Layer 4 of a small transformer language model trained on English Wikipedia (12 layers, counted from 0, width 128).
A neuron adds its activation times its output weights to the MLP's output. To switch it off is to set its activation to zero at one token and run the rest of the model.
A neuron's activation on a vector x is SiLU(gate . x) times (in . x), where the dot is the dot product.

Input weights of the MLP neurons that the questions are about. A number n stands for n times 0.0056.
n27 gate: 59 -32 -7 25 -1 -22 33 -32 -27 -2 13 -21 22 -13 30 18 6 -4 42 -4 22 45 -21 -8 -11 -50 37 47 -12 -8 -19 -9 -35 -28 34 18 3 -20 17 -29 -14 61 3 -4 -18 36 15 6 -24 15 -7 5 -13 -32 -48 39 76 -20 6 22 -48 -11 2 24 43 -29 23 19 -6 8 36 16 3 7 14 10 -24 22 16 13 -15 31 9 28 -29 1 -44 71 -45 9 32 -31 5 -46 33 -17 -3 34 52 -17 11 -9 64 18 -46 -44 4 -47 -39 -4 15 -38 37 1 -16 35 -2 43 -23 11 55 14 -30 28 7 -12 -26 -20
n65 gate: 17 2 -4 37 -20 -12 55 -28 19 58 6 12 -9 -22 -18 -27 -81 -27 2 -1 -3 8 0 -58 34 32 50 10 28 31 -29 7 -23 25 -59 -21 -6 7 -20 -16 -7 -2 19 67 -1 0 1 -41 8 11 9 16 43 23 -24 -3 -15 26 -13 9 51 5 6 18 46 -69 22 -10 1 15 -56 -7 -1 21 -16 -22 9 17 -18 14 3 -53 5 -7 11 -1 -27 2 -18 15 -34 31 -4 5 21 24 37 -22 18 30 53 -23 -24 8 -20 -32 18 1 -6 -1 -61 -22 6 -5 74 7 11 -2 17 -46 33 2 38 -39 -30 21 -12 -32
n104 gate: 9 4 -14 8 32 -16 5 -8 4 -26 -18 -18 -16 -44 -24 1 8 52 -28 31 9 32 -1 -33 50 27 38 20 59 37 -6 16 -33 11 19 6 12 20 18 39 10 15 27 20 17 12 -29 34 -11 -35 -73 -14 -18 -9 -26 54 31 8 17 33 52 -65 -10 -5 -45 26 -1 18 -53 -28 -14 20 -2 -33 25 -25 -52 -7 11 -7 -15 -22 4 18 40 -51 2 -47 -28 36 21 7 7 -3 40 17 24 -7 -70 41 -10 -19 -68 15 4 16 40 -46 -12 35 -23 30 -15 32 8 48 -23 47 23 42 -16 2 -25 -56 -47 -6 -52 30
n119 gate: -43 -2 -25 -37 -10 31 17 63 13 18 -37 32 42 13 23 -14 -3 9 -13 -20 10 -28 9 7 -2 36 -22 -5 -20 -18 -34 -7 -11 -32 -26 -19 37 -40 44 5 -30 3 22 -26 16 -2 -20 -62 13 61 -19 -12 13 28 34 -58 24 -17 33 59 17 14 4 -19 -8 50 -23 12 -32 -30 41 -29 -39 9 -33 52 32 16 10 -28 -12 17 13 23 7 -40 49 5 -38 -19 39 -63 9 34 -15 27 4 16 10 31 32 36 55 8 -8 40 -4 13 -14 20 18 19 -27 24 12 -31 -17 -20 31 42 28 -18 4 61 -30 -50 20 -29
n177 gate: 30 -53 -20 -5 -12 17 2 20 -5 -23 37 -17 -32 40 14 -26 16 9 38 52 -16 24 -66 -6 31 -23 4 -36 -23 39 -21 43 21 -26 -13 23 12 74 -48 -47 45 -23 18 -23 -39 -12 -49 9 -10 4 10 -21 -7 -35 26 5 27 0 49 -57 23 22 -60 -2 39 -18 -18 -5 24 32 0 -42 0 46 -39 62 -39 41 -52 -2 4 -14 19 -5 -23 -37 6 35 14 15 -32 -17 -50 -5 16 12 13 15 10 2 -39 -6 2 29 -38 12 -35 -3 17 -24 -44 -49 -6 49 21 33 -8 -23 -41 -24 23 18 -33 53 -34 11 49 1
n306 gate: 6 27 5 -32 -72 28 -18 -30 45 -10 -33 -6 31 73 -27 33 15 -62 -3 22 8 13 13 -1 20 -12 36 37 9 12 -12 44 30 13 -25 7 -12 -24 2 3 40 71 12 -3 39 11 6 17 -7 22 -11 -7 32 -22 11 -9 -9 71 5 20 17 62 -7 1 -16 36 31 -41 -36 -27 -46 20 51 41 -5 7 15 16 -5 3 -30 -40 -21 -28 5 83 -2 -19 -37 0 19 -4 9 18 -8 5 -18 -8 5 -17 8 -21 20 -28 -10 18 -52 11 51 -23 45 -15 -3 -38 -34 -20 -2 -38 -12 17 2 -8 8 -3 -2 17 12 -45
n417 gate: 68 -21 -11 -30 -56 16 2 -60 0 28 -29 -30 4 -3 -38 23 4 1 -31 -24 13 -25 0 -66 29 45 -7 -1 -3 50 -26 -37 -3 -18 40 -18 15 -59 -8 35 -31 24 -32 -16 -26 -36 -55 23 -13 5 -40 -13 -68 35 57 -42 -14 -18 28 45 -13 0 23 33 23 5 -11 -8 -25 -26 -17 49 -5 -14 2 -5 -12 4 -40 44 -6 13 -31 3 -10 29 -5 28 -61 12 16 -4 -10 25 14 -65 -37 16 -32 11 3 16 46 25 13 10 -21 16 -6 -7 -27 -28 49 -51 17 94 2 -3 -4 11 -16 -39 1 -26 32 23 51 -28
n27 in: 36 27 20 -66 -48 8 -17 -7 -34 -27 4 -7 -16 -19 34 -6 -27 -17 13 18 -37 -31 10 5 -47 -15 11 21 -1 -3 4 26 9 -5 -13 -42 -9 4 10 79 6 -30 -32 14 7 21 10 -13 60 -37 42 31 15 -49 -5 7 -17 22 -7 24 26 54 19 13 -35 59 39 -27 13 2 17 -66 -9 -3 -3 58 3 25 26 21 -25 -42 13 -3 -30 30 24 -49 45 -2 53 -17 36 26 -57 -15 -48 -13 28 -25 16 -20 36 -20 -13 -27 -6 47 -10 1 -24 -9 -51 -12 23 13 23 3 -7 -6 16 3 26 -42 -38 -41 26 39
n65 in: -54 12 -31 11 42 -4 42 -25 9 60 -47 23 1 -17 3 0 -2 -36 3 23 0 23 -35 -8 -86 -36 19 36 -19 34 -21 -55 -17 32 12 22 8 -5 34 1 8 -14 -38 -41 27 0 -8 20 12 0 44 37 -56 43 18 -28 -39 -9 25 -43 45 -41 -20 49 20 13 -21 18 -43 -20 -44 13 0 -46 -43 -44 18 18 13 11 -9 5 -20 -24 15 44 -33 -6 21 32 -12 25 31 -19 4 11 -15 15 5 20 -28 -9 -28 -49 10 -13 37 11 -10 -22 -17 18 52 -25 -26 -32 -14 -17 -20 22 25 14 12 -40 29 5 12 -12
n104 in: -2 6 -3 30 4 -32 22 -33 -16 -22 -21 14 -35 -4 18 10 -15 -34 -13 27 -17 -3 -11 15 58 -64 16 35 40 17 -46 -73 69 -60 -8 20 -53 30 30 21 -7 -49 35 2 16 35 -9 7 18 -66 5 -14 -8 -77 -5 41 0 -31 7 55 -7 -45 -20 -23 16 7 12 -21 -30 39 70 -27 -9 -17 13 29 13 26 -2 -23 -19 34 -23 -5 11 9 -32 79 21 1 -22 11 7 23 -26 50 14 15 9 34 -12 15 -31 -5 -13 -13 11 2 13 4 17 -8 25 -3 48 13 3 40 8 6 59 -22 17 -3 -24 -47 21 66
n119 in: -36 17 -26 -9 -1 -19 8 16 58 21 -11 45 -9 29 7 -25 -6 -27 -74 71 -40 5 3 -14 -13 -57 28 54 26 -5 26 -2 -32 29 49 -27 27 9 -24 -27 -48 13 -12 -12 -4 -45 60 39 3 -36 -11 -33 -18 8 0 15 -8 -33 -27 11 29 14 23 -8 15 3 22 -14 56 -40 3 -10 22 -32 26 43 -10 -6 11 -62 44 36 5 -28 25 -9 -11 17 5 42 68 16 -11 -32 -11 -27 1 -46 -14 7 -15 35 -58 11 52 22 19 -8 4 -56 32 0 20 10 -22 3 2 22 0 -15 9 1 30 -3 17 -17 -38 5
n177 in: -3 16 -27 68 60 -38 52 91 -7 1 -21 52 -4 -17 17 -21 -5 4 -3 -26 -10 -18 31 -47 40 11 -61 -12 37 -18 11 -70 -52 14 45 -16 0 14 62 10 22 65 -14 2 13 -4 8 -3 38 -19 -2 2 1 -5 -16 32 63 -23 26 13 -17 32 47 -13 -49 20 -49 -26 -26 2 22 44 -1 14 5 8 20 0 52 15 -8 59 -27 -10 7 -47 20 -8 -18 25 48 32 13 29 39 56 49 -17 -1 58 -34 25 -19 -39 -14 -40 -57 35 11 42 62 -18 2 12 -31 33 -39 -23 -27 31 9 24 -2 -15 0 -32 0 -27
n306 in: -16 -35 -87 38 -37 35 19 -9 -31 14 -29 -17 13 31 -75 -12 33 -16 23 -14 5 1 40 -26 20 -5 11 -34 -4 28 21 -29 46 42 14 -27 21 15 4 7 -17 -18 3 30 -30 -31 -11 -20 -10 -13 -46 -61 46 38 -11 41 35 -10 -69 5 -8 13 2 -15 -38 -13 56 31 -12 27 40 -18 -55 -42 36 11 10 15 -11 -25 14 -6 12 39 59 16 38 15 15 -16 -12 24 36 3 -7 39 16 5 13 11 25 25 -18 2 9 45 -13 -13 -35 3 34 24 68 44 9 -27 15 16 0 -64 -6 14 11 -15 -40 31 -52 -12
n417 in: -7 -3 34 2 19 0 14 -16 14 18 11 -16 13 7 0 -47 44 25 36 -30 17 16 30 -16 49 32 -22 -16 -39 -6 25 32 29 18 -25 24 -17 -3 -26 43 8 39 18 6 2 26 2 10 -20 -16 -36 31 38 -42 40 -12 -20 -31 3 32 63 -48 3 -43 37 -11 -2 38 -17 -25 1 5 -52 14 13 6 -4 26 63 -23 61 -15 -42 27 27 29 -50 -20 36 -16 -54 48 -30 -6 -34 17 -11 -37 -26 -21 -52 -69 -32 -2 -24 -32 50 20 26 5 -35 -49 11 10 29 -4 -13 31 13 61 -12 -2 16 -16 -5 45 -13 28

Output weights of the MLP neurons that the questions are about. A number n stands for n times 0.0031.
n27: 21 27 -35 -20 21 -34 5 27 -40 21 -46 -16 11 -26 14 -28 19 -10 -20 12 55 -51 -60 2 23 -23 23 -19 -23 6 15 2 -36 -21 43 12 31 -16 -16 5 8 -17 -3 -10 -50 35 32 79 -32 15 -2 -7 25 -51 22 -27 -30 -39 32 -6 13 -13 -22 5 32 -53 6 -12 16 -3 -7 3 7 -1 19 -37 -6 7 3 1 -5 -16 28 -48 18 -21 -23 -44 36 -4 52 12 -32 16 27 -33 39 56 -4 48 -9 29 -8 14 41 25 -49 80 -16 14 -32 -9 13 42 6 29 31 34 -71 6 -51 -7 39 27 60 8 13 -16
n65: 15 6 7 -3 36 27 -20 -17 -4 2 7 24 -32 57 -12 11 44 6 2 -6 35 -1 -23 -10 -12 25 -42 52 -16 20 -55 -27 -17 30 28 1 -5 -1 23 -44 -19 29 44 -4 29 68 37 -2 44 -21 43 -29 -6 -9 -18 -12 6 -11 23 8 -8 31 -36 -15 2 -9 52 40 15 44 4 39 -33 -2 24 35 57 -29 -16 41 47 8 26 -2 -6 38 20 20 8 -36 45 -5 -20 67 -12 -39 -5 27 44 6 -48 -33 83 -46 14 -1 -45 4 51 -42 27 16 -43 4 8 19 3 0 34 -11 12 -7 67 -5 24 -29 4 -3
n104: 6 57 31 -53 -41 -29 -49 -4 28 4 28 -17 7 -1 -13 61 -4 -48 28 2 -17 32 28 -8 64 10 23 19 -2 7 -3 -16 -23 -34 -11 -8 -16 32 4 -4 14 16 -40 46 18 35 -41 26 -10 -28 -57 2 -22 3 45 18 2 32 47 19 10 -32 65 14 -9 4 -13 -1 -4 -82 13 27 38 -4 55 20 -25 44 -19 10 -18 2 -29 -6 -7 -44 22 33 6 45 -39 37 24 18 8 26 -21 -2 12 30 -28 -42 -24 -30 28 1 15 17 -5 10 41 -33 32 -26 -10 33 -69 6 3 -9 40 31 16 -14 9 -22 33 -35
n119: -17 -16 -13 -2 7 9 -66 27 -59 -21 -3 -34 33 -5 40 24 -68 8 -21 -18 -6 1 -12 19 -38 20 11 -18 15 -25 -28 3 23 -18 -30 -19 1 0 -44 -7 6 15 1 38 17 8 39 23 -21 37 17 -14 -47 -4 9 12 -37 -28 -4 6 -21 -29 -12 -43 -8 13 16 -36 -24 -37 3 20 -2 -1 -14 19 16 12 5 33 -24 -17 -49 15 -24 -2 -6 35 51 -4 -3 -10 -40 28 26 21 20 38 2 -24 -42 12 33 -20 -2 -91 -19 36 -31 22 22 -33 -19 -35 21 42 -6 -31 15 1 6 4 -2 -29 -18 -51 -3 -18
n177: 2 29 13 31 -20 8 -15 1 18 9 -7 -11 -7 -23 12 31 -23 3 16 -14 -50 0 -25 -30 -22 22 3 -6 33 20 -40 27 5 10 1 -3 -39 6 -2 -47 1 -14 -10 69 17 19 -58 17 -48 33 -4 11 -36 -2 5 0 -10 12 3 -23 -2 31 9 -19 8 24 76 10 -12 -5 49 8 36 13 9 -14 4 -39 -8 0 -3 20 33 40 32 -24 -1 93 -15 15 -7 -53 -30 13 10 -18 31 -34 -49 -24 6 27 -41 12 15 5 7 -18 -33 5 9 29 -46 -6 7 -22 -14 19 6 0 34 -44 19 26 -27 -9 -29 29
n306: -25 -17 -14 -34 26 2 41 -19 -27 25 76 -11 0 -24 3 -33 -3 -33 10 19 -10 14 15 -11 -20 -36 17 -40 -19 -34 40 13 8 3 23 3 36 -1 -16 -24 -20 -26 2 -20 -38 34 12 -45 8 -13 -6 -17 -14 12 46 33 -1 9 -5 8 10 -1 -53 -13 -2 -50 40 21 -6 34 6 -27 -41 11 -5 37 6 12 -2 40 18 -24 4 6 -30 -4 -31 -4 30 2 -7 56 -1 56 -12 -45 24 5 -2 -20 -32 2 -32 26 29 -40 52 -4 -5 -28 -22 36 36 -2 29 44 -15 46 38 30 -36 7 -44 -11 26 48 -35 13
n417: -33 55 4 4 -29 -13 14 41 30 3 -7 11 15 -83 17 12 0 -20 4 -22 -37 22 -3 -16 41 0 -10 -31 1 48 15 53 -54 -72 15 12 55 10 48 -28 -14 -55 11 5 27 0 -55 14 -22 28 -19 6 -53 -3 26 -22 17 34 3 21 -45 -14 -18 -6 -12 -10 -54 12 6 36 -18 1 -7 -22 -3 -2 -5 -32 3 -8 8 -30 -3 20 -34 -9 13 18 -60 18 11 -6 33 -36 -15 4 11 -7 4 13 14 6 -14 60 -44 -56 24 -16 35 -22 4 -17 36 7 -38 42 -50 -14 46 -64 -51 -3 -49 -61 19 14 30 7

Each question names a token from some text and the token that comes next. It shows the vector x that enters the MLP there. A number n stands for n times 0.031.

Then comes g, the gradient of the next token's log-probability with respect to the MLP's output, scaled to length 1. A neuron's effect is roughly proportional to its activation times (output weights . g). A number n stands for n times 0.0036.

"or", then " for"
x: -15 7 15 12 -64 39 41 26 21 13 -2 -10 -7 -27 -25 -22 13 28 36 36 14 -5 51 11 34 30 6 -20 28 39 30 -32 33 -46 -41 -51 -13 9 15 8 3 -7 33 -23 1 -14 -2 3 18 12 12 0 -18 7 5 35 44 23 -29 31 -14 2 20 35 -66 -18 -26 -29 9 -5 15 -15 -22 -19 -20 -2 -16 -22 71 21 6 -17 9 -4 31 -8 -11 -45 -35 29 6 -23 53 11 -4 24 -8 -34 71 -1 -10 55 19 -34 30 -16 16 -18 9 -37 -10 -9 -21 -28 9 -27 -5 33 27 24 12 45 19 23 20 38 20 -25
g: 21 -57 8 34 -31 19 8 21 0 28 14 8 -29 19 22 14 18 -25 1 -13 10 -6 -18 16 -11 13 0 -6 4 40 -36 -4 3 1 12 42 -33 27 30 -31 -17 -4 40 -16 12 -12 21 -21 4 -7 12 -34 8 35 6 -19 -10 -14 -24 -10 12 -7 -33 -46 -1 -12 -19 45 -23 -25 4 -63 -17 26 19 14 6 19 23 -2 -14 5 11 58 -14 -1 4 6 4 17 15 6 34 -25 -1 14 58 -26 -3 52 1 26 -1 7 -12 -32 -45 79 -26 34 -6 -15 -17 14 26 -31 19 25 -20 2 -28 1 47 -31 12 -40 8 -36
Which neuron, switched off, raises the next token's probability most? n119

" le", then "g"
x: -39 46 33 -2 22 3 25 10 28 -12 39 -8 -12 8 9 -8 2 23 8 44 17 42 3 -15 -5 -44 24 -46 21 16 20 -13 -46 26 -37 -5 -36 24 -4 -17 -28 -17 21 -24 6 -12 -31 -19 44 -7 13 15 -36 83 -41 2 -17 25 -52 70 1 28 6 -34 -2 -4 -35 -14 21 -36 29 27 -17 24 -1 -4 32 -10 30 14 -4 -15 11 31 20 21 -19 2 -19 7 -37 -37 12 -12 6 -11 -10 -9 11 2 34 9 3 0 31 17 -41 -1 -12 -19 24 -67 -28 11 -17 -12 -3 -45 -7 2 30 -9 24 18 11 36 31 -17
g: -41 -7 -18 -19 18 35 13 -32 13 -28 -41 5 -35 60 38 9 -45 2 -14 38 -30 16 25 -4 3 35 36 -6 -1 -7 6 34 9 49 31 30 43 48 50 4 2 14 -13 -11 -23 -5 38 6 6 28 -8 -12 -16 -20 -24 -20 -24 2 -40 19 -16 -7 19 -19 -14 -39 -21 -27 25 5 31 -3 -27 -35 69 -29 -29 9 6 -20 -2 -26 -13 -38 -15 5 -11 10 12 -1 -22 -26 2 23 -10 58 -14 14 1 -18 -22 -28 -14 7 0 -7 25 37 29 -19 -19 29 -15 -4 32 26 12 9 -13 0 44 1 5 -8 -10 -29 11 -16
Which neuron, switched off, lowers the next token's probability most? n119

"s", then " e"
x: 13 0 23 16 10 17 54 9 7 21 32 -7 -29 -25 9 20 48 12 11 45 31 26 -7 -43 1 5 2 -1 8 -16 13 -43 -10 -4 -40 37 -41 10 16 1 -26 11 55 -30 6 -14 -17 -48 -49 -22 44 -19 -28 59 -51 40 23 -4 -17 18 34 -24 4 -31 20 22 0 0 0 21 -15 -14 -35 -5 -13 -3 10 -33 18 35 13 -19 9 34 -35 2 12 -26 57 27 -41 -5 22 -37 -17 -21 -21 31 -17 -27 -34 14 -1 6 31 4 -6 -32 39 -8 -18 -19 -2 -26 0 32 -17 39 14 29 20 25 14 1 2 31 -8 -39
g: 20 22 38 0 26 -6 -3 -10 -11 -18 -33 8 -9 14 -2 -39 -1 -18 5 31 -18 -3 31 11 -8 -36 -17 9 -7 1 41 -57 10 -25 12 1 13 5 -18 -14 16 15 -52 1 39 -38 -12 21 51 23 -22 16 -39 -10 -32 52 -27 0 7 19 -47 19 -3 -1 22 0 47 21 30 -21 11 50 20 1 -2 -30 -6 30 -24 -10 -10 18 4 -9 -18 -1 15 23 -4 -9 -23 12 31 -6 4 -36 -1 5 -9 15 -18 -36 -53 18 38 -19 41 -25 26 -56 -6 35 -1 -21 19 9 11 66 3 -11 28 19 13 4 -48 26 -16 33
Which neuron, switched off, lowers the next token's probability most? n27

" ", then "her"
x: -20 10 31 -9 10 2 29 16 -25 34 10 -21 12 -19 -8 -33 9 16 3 26 18 60 10 -9 -42 -33 -13 -11 -1 1 14 -3 -24 10 2 -23 14 41 7 10 -42 -32 41 -31 7 -28 -8 -28 3 -16 -22 -1 -45 30 -44 15 23 51 -22 31 15 9 3 -20 19 24 -18 -29 30 -15 9 -15 23 -26 5 -5 -3 -40 30 48 -15 22 30 0 -36 1 5 -56 8 -2 -43 -52 28 -32 -11 2 2 35 17 -35 11 36 -47 -23 18 27 -3 -35 -2 -14 34 -34 -27 -16 -13 29 8 -12 33 26 -7 -27 18 36 -12 51 28 -6
g: 29 14 18 -10 10 -25 8 -2 -6 9 -41 -28 0 46 14 7 31 -19 -5 -40 -9 48 -18 11 -27 -8 -37 -5 40 17 0 -5 -11 25 15 -12 56 3 -3 -1 -42 5 -4 -3 -16 -6 -4 12 38 32 40 15 30 -2 0 -13 42 10 40 -23 -31 -12 -46 51 20 -6 -9 -9 -46 6 31 -7 15 -39 -13 45 -26 -1 -16 -23 2 -18 15 -12 7 -32 30 -59 19 -38 -5 -24 -37 0 5 -30 30 14 6 -27 31 -34 -10 -11 -21 -7 -43 -3 8 52 -13 -22 -2 13 -29 16 27 -8 18 30 -7 -15 1 -37 -26 12 -17 -48
Which neuron, switched off, lowers the next token's probability most? n104

"ig", then "id"
x: -6 36 21 -11 -1 6 8 -27 12 -24 -2 -12 -15 29 -37 -14 29 -25 46 23 6 15 0 19 5 34 51 -48 22 31 -8 -10 -29 28 -56 30 -43 -17 -15 50 -24 19 35 -20 -15 33 26 -15 -8 -11 28 41 -14 -9 -27 3 31 18 7 5 -9 17 4 -17 30 -42 -36 14 -12 -38 -11 8 -2 13 29 20 35 -25 26 25 -32 -23 -10 16 -11 3 -43 1 14 36 -23 18 -36 -27 -20 23 -16 4 -46 -6 23 29 23 -33 6 26 -37 -18 54 -7 16 -15 -60 -4 2 -20 -19 18 19 51 -24 -13 20 59 -4 27 17 -51
g: -2 32 51 -10 33 27 13 -22 -25 2 -49 -47 20 -6 -15 -18 0 -24 9 20 -29 29 -33 -10 52 -28 18 -22 -43 -26 35 13 13 -11 -51 -39 0 -9 -8 8 24 -15 -16 -15 -1 -9 -26 -29 10 24 5 -21 -23 26 -13 -37 -27 13 12 11 -45 27 37 -19 37 -12 -17 -2 -4 -22 4 -47 10 -24 -20 19 -35 -29 -27 4 -21 13 0 46 35 18 38 9 -15 -25 10 25 -3 -30 31 -4 -44 -35 -35 4 -21 -10 34 0 -13 5 -29 29 58 10 -19 -12 -9 14 33 41 12 -8 -4 3 -11 24 4 -21 26 -2 26 -1
Which neuron, switched off, lowers the next token's probability most? n306

"u", then "ated"
x: -16 5 66 4 -47 -15 29 11 0 32 45 3 -16 -17 15 -28 42 -25 18 25 6 2 15 33 -10 3 1 21 6 47 37 27 -14 35 22 5 -25 24 -15 -30 14 -25 31 -24 32 -14 6 46 18 -3 3 -4 -14 19 -28 28 47 49 12 0 36 -28 30 22 8 -3 23 17 1 13 -15 -1 -35 -28 3 -35 28 15 65 37 19 -6 12 4 11 38 12 -26 -32 40 -34 -16 25 -17 -38 38 16 8 17 -1 0 51 42 -36 5 -6 -21 22 13 -7 -2 -42 3 -9 36 23 15 -54 -8 28 -7 0 8 25 29 47 16 -38
g: 15 4 -2 43 2 0 -25 -21 -23 -49 -48 -4 10 2 -4 24 19 43 2 -56 31 27 -7 21 -26 13 23 -28 23 16 -12 -31 7 5 4 9 1 -11 -52 9 5 7 38 33 -29 -3 9 14 -27 -41 6 3 35 -8 -64 7 -13 -3 -15 -18 -23 39 -3 -4 11 -16 -39 34 28 -14 -50 -5 16 -6 -8 -9 -7 2 20 29 -36 22 12 -35 2 -27 -33 64 -11 -19 -28 15 25 0 11 21 19 5 53 44 -25 31 -40 -29 12 -3 24 25 0 -13 -2 -22 1 -19 36 -26 9 -36 -39 4 9 -4 7 19 7 42 -3 -6
Which neuron, switched off, lowers the next token's probability most? n306

" y", then "oun"
x: -22 25 8 -8 -9 3 21 11 -16 2 50 -7 -10 -39 10 27 -42 -7 11 54 22 53 2 -20 10 -35 -25 -38 16 38 -9 17 -38 1 -11 -11 -10 -1 7 46 -18 1 29 -46 -14 3 -29 -38 -7 8 -26 14 -34 63 -46 -12 16 14 -8 44 -12 -32 4 -30 32 -12 -37 -47 -1 -5 -3 4 -19 23 32 -12 37 -47 29 37 9 -4 -8 -4 -12 12 -26 4 30 10 -3 6 26 -49 -25 18 5 5 6 -21 -6 25 -35 1 1 1 -5 30 10 -11 8 -12 -20 6 -1 4 -11 -10 23 27 25 -52 2 52 36 48 53 -6
g: 42 -48 33 -36 -12 -5 10 5 -22 17 -18 -3 33 1 -44 -21 -26 -35 -16 3 3 6 0 -4 7 -19 35 -19 0 -1 13 -36 25 -48 -7 53 30 -19 -20 -4 -5 13 -35 -29 -18 27 -18 -7 -3 7 4 -23 15 14 16 3 15 22 37 -38 -44 32 -14 0 37 -3 -13 17 -63 -13 54 3 -44 11 40 47 -42 -6 26 18 -16 -20 -57 -8 -19 11 -20 -21 34 2 34 -25 11 -2 -14 -33 11 29 31 -13 12 -29 -11 -47 19 -1 22 36 22 6 11 9 34 -35 12 -18 16 12 -7 -3 1 -10 -14 -34 -8 -25 4 21
Which neuron, switched off, lowers the next token's probability most? n306

"===", then "M"
x: -30 -5 -2 -17 27 29 47 -2 -37 -1 29 -46 29 1 -4 6 -16 7 15 19 -36 -10 43 -35 -24 -18 6 4 29 -9 -49 -3 -8 16 6 38 -4 8 -26 23 -49 -6 20 -19 3 24 -1 -19 3 -8 -29 24 -9 56 -26 -12 40 7 -39 23 -16 12 37 -9 6 19 -24 -27 46 -20 71 42 31 27 -6 -18 -3 1 16 46 -24 -34 -7 -42 23 -18 -40 7 -40 32 -27 -15 54 -25 1 1 28 -10 -30 -27 -6 27 -21 -4 31 31 -37 -24 24 -10 13 -19 -28 -21 2 25 12 -52 -6 6 -20 -24 58 -5 35 39 35 -11
g: -16 41 -3 -15 23 5 -46 -45 20 5 -8 19 12 -26 -41 -31 41 -22 -29 -5 -34 -18 -13 -16 1 47 4 -3 -16 14 6 -14 7 32 34 11 3 14 -24 20 8 -21 6 -6 -13 -14 17 -2 31 17 -38 -20 -8 30 8 10 8 -25 16 -13 -11 -2 -5 -34 -23 -31 -39 12 -12 -2 25 -4 -31 14 12 19 13 -38 46 -31 -13 -36 75 -14 -36 32 -22 -40 -3 -16 14 34 -19 -46 12 -21 57 -61 39 40 29 -6 23 7 -34 17 3 16 20 14 2 -21 8 31 -28 -20 22 19 21 -16 -19 -5 -21 -24 -10 -16 9 13
Which neuron, switched off, raises the next token's probability most? n417

"ing", then " P"
x: 5 10 9 -35 -24 -13 19 22 14 2 32 -35 2 -31 -19 -25 14 3 17 27 16 53 7 -57 -36 -14 -4 19 -5 -28 -14 -27 -26 21 12 9 -29 17 -16 41 -27 13 31 -25 14 -9 3 16 0 -27 5 -24 -24 55 -18 16 55 -6 -6 37 48 4 -8 48 -19 3 -35 21 6 27 -16 32 -24 9 57 19 11 -38 67 20 7 13 -1 10 -36 11 8 -29 13 23 -12 2 14 0 -14 12 -25 -4 10 -16 -21 22 9 -20 51 23 7 -92 56 -10 31 31 -34 -37 -11 -20 -16 -11 -8 23 8 29 -24 24 17 44 8 -34
g: 35 18 -20 46 1 3 -29 18 20 -6 -24 14 -26 23 29 26 -24 71 8 32 -28 -40 35 36 21 60 -7 11 11 48 -18 -5 3 23 16 18 18 -1 6 -30 1 5 30 -12 41 -18 40 28 -33 1 -2 21 19 -5 22 60 -8 -16 28 -22 7 18 -1 1 -18 42 -9 0 14 21 37 -31 -21 -20 -3 20 -46 20 -44 -6 9 40 7 -24 13 23 -13 11 -15 35 35 -8 2 -20 24 14 -32 -5 -5 7 7 -12 -11 11 -5 56 -18 -37 17 10 -36 49 20 12 17 -14 2 -20 28 -18 12 11 12 -16 -1 7 -1 41
Which neuron, switched off, lowers the next token's probability most? n104

"m", then "ak"
x: -32 4 29 55 -74 12 80 31 -18 -48 31 -40 17 2 9 -11 30 -29 10 -1 17 -11 -43 -36 2 -27 54 2 -8 6 55 -23 -2 -19 -15 9 17 5 -4 26 -11 -14 38 -41 2 -36 27 -70 36 -6 25 21 -3 3 -25 2 10 11 -13 26 -8 -34 -38 28 25 -16 -15 -29 -18 14 0 -15 3 2 6 10 1 -7 50 29 14 36 28 22 19 -16 -14 -16 39 11 -19 -7 -7 -16 -6 3 4 -6 23 -18 -15 58 48 -12 -9 -14 -11 27 9 -20 -1 -57 -31 -41 -11 4 2 -21 -1 52 41 -10 -13 39 24 36 26 -5
g: 0 7 32 32 8 -31 43 -5 8 49 -11 38 9 -46 47 67 33 -12 6 -15 -35 -1 19 8 18 -23 10 -15 1 -8 -19 1 47 10 5 -19 16 -23 -47 -29 16 9 17 51 -3 31 -3 19 35 -6 -15 8 41 12 15 3 -50 -11 -5 10 -34 11 22 -3 13 -25 33 -8 -8 -14 31 -18 24 -11 -20 -7 -18 7 17 -2 -11 -1 -47 61 17 -17 -16 -25 -33 39 4 22 3 3 38 -33 -56 -13 18 -22 27 33 18 -9 -21 -22 30 34 23 -2 15 26 15 11 -5 38 -9 -17 -17 21 9 4 25 -6 5 51 -2 7
Which neuron, switched off, lowers the next token's probability most? n177

"d", then " with"
x: 12 20 -12 46 8 49 71 4 29 -41 56 22 25 -26 -8 0 17 20 27 32 17 -23 22 -20 20 18 30 -30 23 1 60 -53 -5 -21 -8 2 6 37 -1 13 1 -15 51 -52 -23 -22 -24 -27 14 -9 2 -15 -21 -5 -29 -29 -8 -10 -23 30 -5 -59 36 -30 -3 -16 0 -38 -20 18 -19 -12 -1 -17 16 13 25 -19 -2 -11 -26 -48 15 5 -22 -7 -16 -22 40 2 -15 -13 29 -24 7 29 -37 21 27 -21 4 75 4 -31 23 47 4 -64 29 -47 15 -11 -4 -19 2 -8 -16 -6 3 15 -17 -22 0 12 -7 27 14 -24
g: -19 17 18 -28 -28 8 36 56 -18 5 9 18 -21 -33 -40 -21 33 24 18 -8 10 -51 20 -31 -4 -6 22 21 -8 26 6 -7 -20 -14 51 5 -18 4 28 16 15 12 -1 21 20 -18 9 29 19 0 -12 -24 -30 16 -11 2 8 -13 13 21 59 19 -13 19 -16 19 5 11 22 -4 -2 39 11 -7 -22 17 -16 23 18 5 17 29 56 13 8 -25 21 -68 51 10 24 -24 8 24 21 2 30 63 -49 -18 8 -16 11 -25 -45 -9 14 36 9 -10 -8 37 6 -8 -16 -6 14 -6 9 3 -11 41 -29 -47 17 -53 -13 20
Which neuron, switched off, lowers the next token's probability most? n27